Layer 2 of a small transformer language model trained on English Wikipedia (9 layers, counted from 0, width 128). Numbers have three digits each and are written without spaces.
Take only the direct path to the model's output, skipping the later layers: a vector added to the residual stream pushes a token's score in proportion to its dot product with that token's output vector.

Output vectors of the tokens that the questions are about. A number n stands for (n - 500) times 0.011.
" rating": 539399496514510567480374534485507475578555460557460544493505452405587400523509549554575435508545539454541444455501454535579550468503466454519474475417542496549372482345541540567446581388490625484514494359530512513518451567453532495510562524470477579597500472474489452602584502510465544485462440509389561496460474461473445524475520622538451474506510534550459460481544502438529544545534
"\";": 458565578548502407601395624330567473443495618415573439564498482485568583451435595472456478361552427540493563557604533530480668456303548454511564306449371640579435554476695528483641586482530648570493480414558471456473573487534500407574513490526551486640429448482450511444443453499596498488427503468464453555408509553576462518447519576553364468363483360487477438570412545548485525292612
".": 446542590457480560435437450405474546478548419527446514578528408445507495546583474536540463459495505468510477514537468514462546560580604538463490474488506546429559559493450439485604498632567515627413483431542570473428488518556454454601477417523460478508546551573461515385461452544557301540647451441380454456491423411581506443590415547577572440502528511424519453531572493500498555536479
" heading": 454522496484404558649403482556557485489526442561521543592440522536559528528380545514577517490542541461515483491400407433590412472540491472492480460449495589557478438463457544526581527473518498545568447504554503455506457546414429480478506521511585524631459492472544534536497497523534546438457499525390437607532499469506455459517430525519391408474515532493464490405536522566459514538499
" holds": 480461491584533437456346607524498492478486458534513465565506478424570454484456559549574469461477553479504525527528432534517471462547496565433414407469500495479466521402501525525566528469534515397499498565520461489554489514385557472565402490493504415601454494530580517528595540579477493538484579503485432498479504460475479515454547473542439455508465510545486512498509510485554493598570
" debuted": 428472383561508491527430578472518474560465452529510526552505441464565532437464594458592496476483483553524484614448517537608500433520514519517489459460463474570503452510551522554519502457498527428491477436557448429598458531402482508522465443423550504620450544512561529499576521537530550498499506572560516421451508419501461389458512547530442382471490539584409494482512503541523419582475
"Scientific": 517608517540437558434496563464480419615695414382558444590451423385576519504416513514479468453603563538624432412434512613540477469560504545550412506479550506487568475442532555530630627383565433349509326487515435341486437446305480618487502401445620409529444541432404545515451555519394661457555453409429608624427408524502600411518618561541422544369569479530568539526598578517522472414629
"th": 507521487438506466444471467490478496475502507499577444526443487544534517523526457570498576383525545451518538429450550567620599518624389550448427498532442464517413471412458469452496568582500503505496512558492519490512485442506469304578448473490501574519462518526414542548487555540516557441595444516545516511635435527517512467431435534478505559409552417515434443541534476562576495458562
"loc": 453529534464362496468413403491515450546511535513496525545497463512586420515468527497535555495520473535556473526411410469621457581580528500432441478455490572539488480444415503594542471532506497549584356528544536472477374526395402436528458517468538474586495501481525556525562506532438630489524525493514481479479441497472514502446582636470456467499505583507556466474488606588476511493443
",": 462517530420440555452473499504451560477497486547416443615544353402487556472594550473418491531472492540469497559525488574485513548513594484476383486533430475472494517485427429467514476530525447546440516486506568540552512573536435499596396416543428497460506491532516539475453621521510449599546390449558400533519414438564543502486489665551532458634599524425556479545550466433470455505525
" constellation": 453450466552556538424450654565539446564625448424471584513443401500584517474451470469537506488451428492548429407515411501559457477441608486653535411475544543532513419460408566503523545520508553503569376369488416425555423547457488547532478490380549541617489506501485526579457478526520521474424555532496577542552508534469350473367605564556429430483542511537443529497614509536449608469511
" Destination": 556536477537489542613472521449546415556542568466352524553420495538535553531462503537558516572510598497516435551451416451524539461510564625384497407568519523596494392477489557525567470529492556523530440400451447471556495507522469436510517455549455504588472592469474551457557517473427594517385578495388647400490540461493387470470480540603211482465489453525519496434546515558451485502494
" census": 529431679501482513518373554532562465630530556445464499558464444465561551521514423531586427502457518493505487523410517496436506403477608628535379427445532450507466525445563557401499512422492627407582447385465575547477477513424455528493518460502488536525535584439463452581533552502462587394471429581501494423453413521561468491468513554410452399496417530567540641555427517510569588539557
"===": 460579514445447513607382656409455476491461528592449421622483500448526548414494521534567461428471515547480528551427523577525442502454405424410483420604425637355601604458488502524531610604596552538434417372546484474519552484499343658428554575482601474516490471567454436466498347505609579386481584377510626438634395445475571484526462512545530487385517594590341570443466451578554482527450
"Odostomia": 371503446679382615658227763580682295675646594512650655555491414468751544299288686433735358446552581668639519535398300536632574318388611565479540272306503603722453465412630681531603497377414642512623354341405488442577559445335386508607477501431700298794462377462692524550517552494503713370362455610318497530333724361465379412250582494478018470262538497663452424459418656518481802300448
" qualify": 450480502562587539586385529465526467519442402495473445514539459477599578428474589552534477487536584535531471480425441479607510417460510551373518507365518566460486407495541563545494487349535477554607402485514540415515504532376556544487436488514599501659521526507581495550523464500515525476462463525536529478575446466530543440445458488510422484533485470553466455475480591415433663497493
" analyz": 485500482521474494522406578515560483487550485500525377559619476490611440455406521498601481535603424498596476518506419480558485472438572548406440391481575423544531474420554539515520511477529411465604452481413544424518472514437550511462490536518531504574494565517590474498534493513507627396408531527434509507410548389513476530487593509554264482374494481610534548442533558567478579492458
" follows": 574504401631562432539401665528580498461472450533513543535602451511582511460419551494616538447553558485416488455426491613632492479454527575420496384525440456443497439380373536377474571497477593496590528580571531367493548518414469433614453486529459501628503431575501497525574499662494553437488659463461592541431514370547350457373567468460301490546472470536467432462546491543496477483563
"83°": 428483546526388514600416536433519434614534575486516545486382454613583471377507563415632571483536512444605452397587435496540486560406525528525548422455587535660492510384522534592537474486505476536527396507524540542508532362435515482612496447490506380566453551420366407446495493529418538451518557576417459517562550419497524496485447477502365473494570491558507503482689523510432574526452
" ====": 551572573474477380624398780499517470392339521480580445572422371393570533502429606434538401376388623524413531560499422581591525562346442536596446437567403544397515685405398547509458536448583488497562421478639591402529491487505431336505548483452560474664465470490680462471493454488624600556396653464517489469515604535623613421520651549413426434358410583565489512486274496461501534514486
"responsibilities": 427514475516415624522383537425544443549451537411552514508534542443574456514472493560621491438439637586624483504508395440585552472549499514446540353463359612540377448435561533568532484486543531416618406423543412489550517366422418569619444455547551565615447475566545617627601532433544702529537545485275589530438473489457480371410552543490343538431507437569513582423475571449492518376467
" drew": 497503446569495559536456594515530486495493480534555432530516440469576455543442589496651529515495548437531467525536443448563477461481517551521442440467478475499533463413554518529549508486492511479546436508540443467576500470438535534510486474435471507540485483495667516464542491511553493509421556493556487520439537395507442406463524477518362447445519553509484492487445548491486536551517

Output weights of attention head 0. The head adds the sum of these rows, row i times number i of z. A number n stands for (n - 500) times 0.0018.
o0: 425471432536596556583463484554466510461548462619502608410392521625428513486568460650474414411555454363540389414526464483456406481538457457527593445438553603473531442522684493452624490577520484631486655409448508470410675397411415466541584541559636472710588485542596634365532455557492443400492571572384482620416646417491513442472373336557398414479588536398448381587466504621582477354458
o1: 428534567513464377540507610420413389582375550683433470544450540617544552551594512537551478559451540508644503537535515509614467499475451488545414470515451518376341445416570381533602489609356523544434496554500572502581560496506510395479519359580564432530467566559475646490501420484518477453449515592544415554358644513522658406412492490592392421436520617524458348564499607552597434363392
o2: 356459463445515437529443458533507408424474588450456514541346552631546418394582512557408457528632505525434578466436541601444576483485580520519671462485619395445298511596500422492516596348360610460453559540444556479561658512585404409453536560548607541496575507394549490583368556563397448425667546501472460417494402543375540588506550554447558555547574519509427532428553407612361634469447
o3: 537389402511422576493591556727474648483502481374521577387450466419466513638442459506555493557545495484435588383622490442415229425592495456489455439583485503625580601361479583594412561488714520432529458525488535548595418498548380620558539609649545460402565686381521539404495467425342680443545515272557441327471410469471478494461363502572473515348608533741446668487645497471596452522339
o4: 556469458539557505457567560547451446625445527470422514287554465609564382477456537383566584385463669428512521516566345477490596511617470619443316540351483456647660529458400633535391521457656534300480566429544392606562466571708272480393493550524524415427543606398473313611473459413508446411547419535409491575482494383543539553594411466567622481451260535414509639583527453544461627675609
o5: 597530400468500551529430573530527578598510617727564498516516378286346348599518408419504560581478345516435531437500596505584633581493428622505577538331485448563422568481447360536489405424609590679551471423461622611337540448458551741532487513473536556546527318494505582502453499557474476374431504573473575483537469483474555412473489765434390547401447392608399285422522449690543411441514
o6: 451462458587472544571426637471401435434396551692655498502497503422409517520486462629455493618404463499326442539448505466534605590578488420435578430584562477499672548497511499441518558594525562629258511500573534457387456588532515578472296483501508473564436255485662587500572542545501526610428401471533465400639592540421409559525446506519547584533478331377456550581559506469379383573396
o7: 454515486428606521562670446532450175568459570384538354485308732561543559560500539488473435484574543448585594434639471542497403559410554403336270538403492571398396531402305451478474490545469425598523426569349440549390507494508540497481590378475535540304633485434508525522439422502413564557527562554714477575517452425537457478442563617496618592576501623412579460448678476537500681650377
o8: 648562652407394619482333371573463716624492511520508430492578466490323602334565463390579470587575500451465500479409458427546279467622457554377544424535477445487460418539726251486414508527571550605444623370537349592481399451541717421518408494406573547418429631513494563456464615295409612558664438471445474387544525497584639366512397454605507609472595597559536482539447561446657628502442
o9: 571558590630522629381468464402547442614381403531568548583685694426681640462517494561516435524485370499542547458576418343409443401496343453533609534503519432379524515444488577458565550384435537602516474419506445505442585534461411519331442602404458553515412487356562596523450268575368466471599452530432662504421501501556620565508497430588547393411645653504540564445427447448482473450534
o10: 641587587437401685377467511487483184425500464563594453439418490488730395651379566592687562557437537368457560484633519454557650464620507477366400501452590719473581447440532812428647528593575605375358441484415567459549412509614417297636502275441446700444403489564433489673407743487575386482561429532298411351478500435336491586525517556453391561589320393493463496421442442515581595576486
o11: 517472364666509454470514463380435630620432455613566442415585502363484569521621643571451595482434500629440471470557569424579504525500472572459472406276453386474435573440510551522292512532654445390523466583583493493612384648549569408571441363551463522489547603592433577575470418507588375494535484470406360416593620548510521425565415566302472563721266314527511499455435575551436576544444
o12: 389543495661607565551572425363558225481617577480713522472520722539609476378602605414588623410491297556608455443704620411530845496377531346510679506375384613581407456489492496443396352506228521541530362445541393576435408472540672427553546398455557642354551463394418377588384627486496466527513433519472723552385512549366508491758505676440375585463559290451497412474430517548510613212586
o13: 418512685640645171712581544345525290421489471563631471504588602427529493438449576465371592346677517571588397487544393550356501635452583491465437494515528347563542366615527486468517386357419582383399534506418526596501464621536493464421590509530458514539514523519388381335431534500661540507408500490508545434442601472661623544617586365327528556602578368532460524640445565475424566269605
o14: 526488442558532513403637400495535638527547470574317534582653440522513482435557458507435363555486532325540387684550524418419453347486603568488489575532389681469374512464625488511459486460465528531484507465533538510539572416499605371513571540458516570698548570434589400399531570481435452590514407556444448424405530472475543324516420488586404362580526520512610439459606537533398490467579
o15: 504403481457648444571677470679340518626721572575403519506482442337444431509523511607360515493434381550570457514522464605564384629670682677525274437578422384289536519466479483491458412544566301490464556486528553581420389453540479488498471378651587350518452430363653615516288560379348498449420416450390445517538563465530715621458550565567495381488461526486725591550382540564516468621587
o16: 516472473388555677448466473577463392514520368432484387472532457560512525474508595607446588621480531378434484468507378348555541360703368552567425492449613523349525489445371463480515559634531654462450499373428553444494373468538442450568589662609544454539552418382611487454491507400559337711591584455379365375524555535454512614684474425599642405502474535359433606495574333564565679494463
o17: 506477247504451549590463584668525450475464508598504477451365597461541416574541463568522525459572505445509615388472528557267494526631525433460456449418488524634585428558439546570445503421733428310545488480556448343486618460550458558519418547525561425499486497320583509510379649463476429402609405494586554642582396376533678468600458542351483454431471354608521612360463454605492557577571
o18: 405592538527397603681534415655452455340560536460445642493539412179465553362501550411531630401453364806532497392469627494334380518546420333485534472525409417501424559571527469587450424481539409640565626588362591550419340644527517540422519480455587485463449473592563429439506557384564509444559648473599542539531429460590516516623456440536562480477518578371463498476486458396586502580628
o19: 522535743554522409532660605474481625460532462511442516419570513633535524415445509442584554567454322547504613661503449495393405439569570606619446477515355447466481487536412623528502560493478487537555497458531451492307475467348377578473665469403488484534433520537403627544474469540511591593529585433395535376598443427498490494472502490534401586367465488399427484547580482454544454554434
o20: 479517453488320679377489601488644843485469543551327528569578420456669491393473443419336402518581490407543528627560397545438285364519487634518303458452398636354469400446506470539505511520595404674559529586324586384569605487525378372482386437674605481453462630578600684598510590417496670547526482573381402527335398524502565570360693454497466493313526552662373502632588423391511450632450
o21: 633583470437517469464699473659509225550578525443640632498383565542495389557577435582588521582602444485503575440499452422410400494503418544562300453453659300569636558384323593536453508504577386420395607562477634605609515428497432367542498476617458443421529536361554465453427363427548433545438590457494451467457592473544612470573448594616646563450456493454480460404460461480616584589444
o22: 611527537349461364307417587600313571674449472482446593648345526515593517393570361475545543665505575324443360699529588405569450468503674551478624470411629534573530605376561630470643330612448440380450508499540593534356384526374368446602551517565481491481405614487500412532613458557406521457475394589464628426490353489395452531524443522450607436502380548513419614464633595700408609558363
o23: 297459358489509573319482622332673949544497497536405591655580502551501407480492538407396419481548701357544471564471468423620543502435339584615418515390484667483471416397561270532587402469460620428544458585611452343639635509559477407552461487680622498471445520538595455456508442553437578497510450602562621617361428607345524468558507453440381374466534509648374557597597571563306449430380
o24: 594424539422547473427573488334526073411498414461516508400544579393656541566544635464392575418542300494481625494667686566502833327389471430539437274376389645530612472579731740298395320517417458662444590512443504635513560692653494391658500155592425563317555629562366407628330650646594415636494374478466377550455467614547525366458517724348664522536420483321729494532394426456548506405535
o25: 415524429582565380480613520487593539435454517549167328552709398439501467560418540475574552441448411506704510363401667525472430422409516601400480426349496404537539524633656375567461413655515480418549586536436544430445602395481541583622530460400557413499578634594492420337449592521572608605560441607456437681421598454476443315466436563572483464485440586566520434548486528563543511465574
o26: 436612325579680581611492372531433923459675420507547617433524357448259432400625454485513451471414411534478478434427549478598288631486460515558682500475622321438473514417276267732319530533721494352365507517590552439549314458321525585460392780572635281552542481264726554548599394399582507593661607495546497447497444451432522355411495396539582436436529551570425425534633552527521485659511
o27: 549390523264541787577399470600293700477402542548495753403520420348507530673503417657566470590499394325552598437442452439505304398646510573517306508425454416490618497431578592520562382462632329396517444544443638503640547430436470346502422380526581308633605294437743598638501406539475387500442509565532394511611526365401578662495490618636465476457453560537475457557435438522589438752457
o28: 477644319660421399522538464430641590542494357501540431513495565538433389519546468443391520433565512430368460426392368587571435596653461387385638554550561625573587521460536534552539578512464448588341505553591456665626531567462378527489456515518541610327423508627402535546639707438469443531544484522505516535345480586515564398369340453390295586687525376509473463491435489575514441487581
o29: 499563570506444455487537577472445532395599597702478507473459408722322513454452502510583524348497564477422491605404571494481364542492555660493488583553533542408556434554574502452678436462491541511481659634575446411370631442567575391363553457510538527428478419610593486433441523528469470402417549548440528488553445506479424575484353532522451449454475638421404391554431474487548395527541
o30: 535546510739332373354580578360644542540534426375471458585574539704647570433395610475496533420555691383494588358516542483626634497441460646487483543310474545596407399587556396482542642304424541406670331501649479486499754378442480498502532423501477541472381526516452443538437402647601591408470459594528569614474389603208414583561431625419344529473355431617541498476481507574383408374477
o31: 432711451727647434588509589564445976670593329433429492539545508564450502371186530453516524518510611479586430377378403454694304575588750859458401526284660435633551444490289540618435527449449366406705252585558536386602253329382609574366365464473543376454646581400443571493560470426444659435469499603390425359704628516165471570635488468450290488546422423637341585488724621518149603730402

Each question shows a token from some text and the vector z that the head gathered there. A number n stands for (n - 500) times 0.0062.

".": 482491485459520496468454527481469473508456522512452481496481478479524544514553542490506522494507
Pushed up most: " debuted"

" difficulty": 492482554504483486515547454484563508507350458458538566486477488480512491532482532559523465532432
Which of these tokens does it push down most? " analyz"

" from": 458442528501471581528509472502489495400470488470421484436542618410483503408445619540560463523591
Which of these tokens does it push down most? "\";"

" sqmi": 434529474489538471456543578441379443517478419592442497569515638542465526596597513356501509499586
Which of these tokens does it push down most? " rating"

" 2000": 511480506498533488500505490523434461484398400432484498497492567485541533460527530436403610607622
Which of these tokens does it push down most? ","

" visited": 510500497512534481539528484432510483429438514529529483455496452518535468450543430461490592456535
Pushed up most: " Destination"

"ing": 469451581521505548524532497513465581436528510461442487447418608456453497510417525426557462548484
Which of these tokens does it push down most? "."

" the": 494489491490430426522543446488499560416358512523519478497488498407543521450538522535473477531497
Pushed up most: " holds"

" art": 497487552492497478506550462494586500521349462470554571482467478495518488557479522573527463517403
Pushed up most: "th"

"\n": 541599392463600397535508578515523597565456525456417413350481366502454440649482327491422475586480
Which of these tokens does it push down most? "==="

"sqmi": 542608472532597473508535441507474622452373468425605501435531496471464523482434451469489467509489
Which of these tokens does it push down most? "Scientific"

"==": 568415515594400461570372579566439372399433615466744456524546454583597492520564553753346511573512
Which of these tokens does it push down most? "\";"

" water": 418554513504580488426504462532465505489423498541448465536525556533535548492472488399478521599514
Which two tokens does it push up most, strongest first? "Scientific", " census"

" was": 468505549515491506520491464514528561475377464492518528480463555486500530511473570508519466574488
Pushed up most: "responsibilities"

" as": 448503525529489499488513461505533540448436499423429506525502559444592546462469441530497522569552
Which of these tokens does it push down most? "."

"-": 511579523523509407584484468515404574398568477504504530493491390533448427586545520655311437455514
Pushed up most: " ===="

"day": 514477475458464446505545422474526524391360543489551467495496495429548498440554486536433518523480
Pushed up most: " holds"

" were": 476456437541520499501450413508304443522385446437541495550537457480523532305501623447475493520704
Pushed up most: " constellation"

" Waterloo": 455474469509482491491471521465493490515473506529426482506462477475491545508523537510527521500506
Pushed up most: " debuted"

" has": 440530556556546545414535467500508511443410509460465495562502572545478508514460456565493506540453
Pushed up most: " census"

"music": 467485482517499490499509463514525518466479516447456486510447522468545568469488473541542525528594
Pushed up most: "Odostomia"

" Wi": 457502550504459515518498503508521542497383441465487534484467575482534524499483568512522470566525
Pushed up most: "responsibilities"

" its": 471499567494485529521499493507582548519361447485549552473440534526509494572463543548532460570429
Which of these tokens does it push down most? " analyz"

" control": 499476539491444504536482500491480498423518473533447520453500603439496518442454529511582497516520
Pushed up most: " follows"

"ian": 493499472521532488473509455524573525479481522480472495521453513491538556502486449573521535523534
Pushed up most: "Odostomia"

" of": 459496567490487521517507508492527555494390448490529538465444559500494505543480563519535484564461
Pushed up most: "th"

" is": 426503527541523478472482416511514532407424536424448478528514545433540561438451450514459523592541
Which of these tokens does it push down most? "."

" style": 492485552484496486513555463493591494522356465485552566474464482492522489561467523582533473518402
Pushed up most: "th"

" being": 491500534547459505533561391509553507486334470468561552508505475477491508519496547544514460525437
Pushed up most: "==="

":": 519525424499570443512472513534495496601469488526475479476525442532491438441478489539445470536698
Pushed up most: "Odostomia"

".49%": 434491476520488470462489479482415502482396477543459468603555605482518575449486583359496501576626
Pushed up most: "Scientific"

" at": 560649463561569503436525417553455616490370532366728450437569464562433532450415453423452449472504
Which of these tokens does it push down most? ","

" versions": 522439539493515494499483459508510433444518412441480514464432521511497465428513516537433565553527
Which of these tokens does it push down most? ","

" Iowa": 481467461490485469463451491468520473569512510514415490504470440490463515633536441462530522535389
Pushed up most: "\";"

",": 443483455531503480486485577447525438492430484588440534494478528519516500568534486549526541468485
Pushed up most: ","

"s": 455426516438487550535528420532467499370500516570384500460520581338451464406459599500706490527664
Pushed up most: " follows"

" township": 451531424545550556445564469439530529393471492475427463512493497488557508427417498563540483561576
Pushed up most: "loc"

" out": 463562473550550527508528406449420494448399492431480428515534500530516449489480415439511494521524
Which of these tokens does it push down most? "."

" Perkins": 503492455500495505484501475463486477538536507537441502552464476523452539576552517502533535491496
Which of these tokens does it push down most? "==="

" yet": 544511484488484502525447483453560552457432495542547465508525538530517483508511517542539504473443
Pushed up most: "."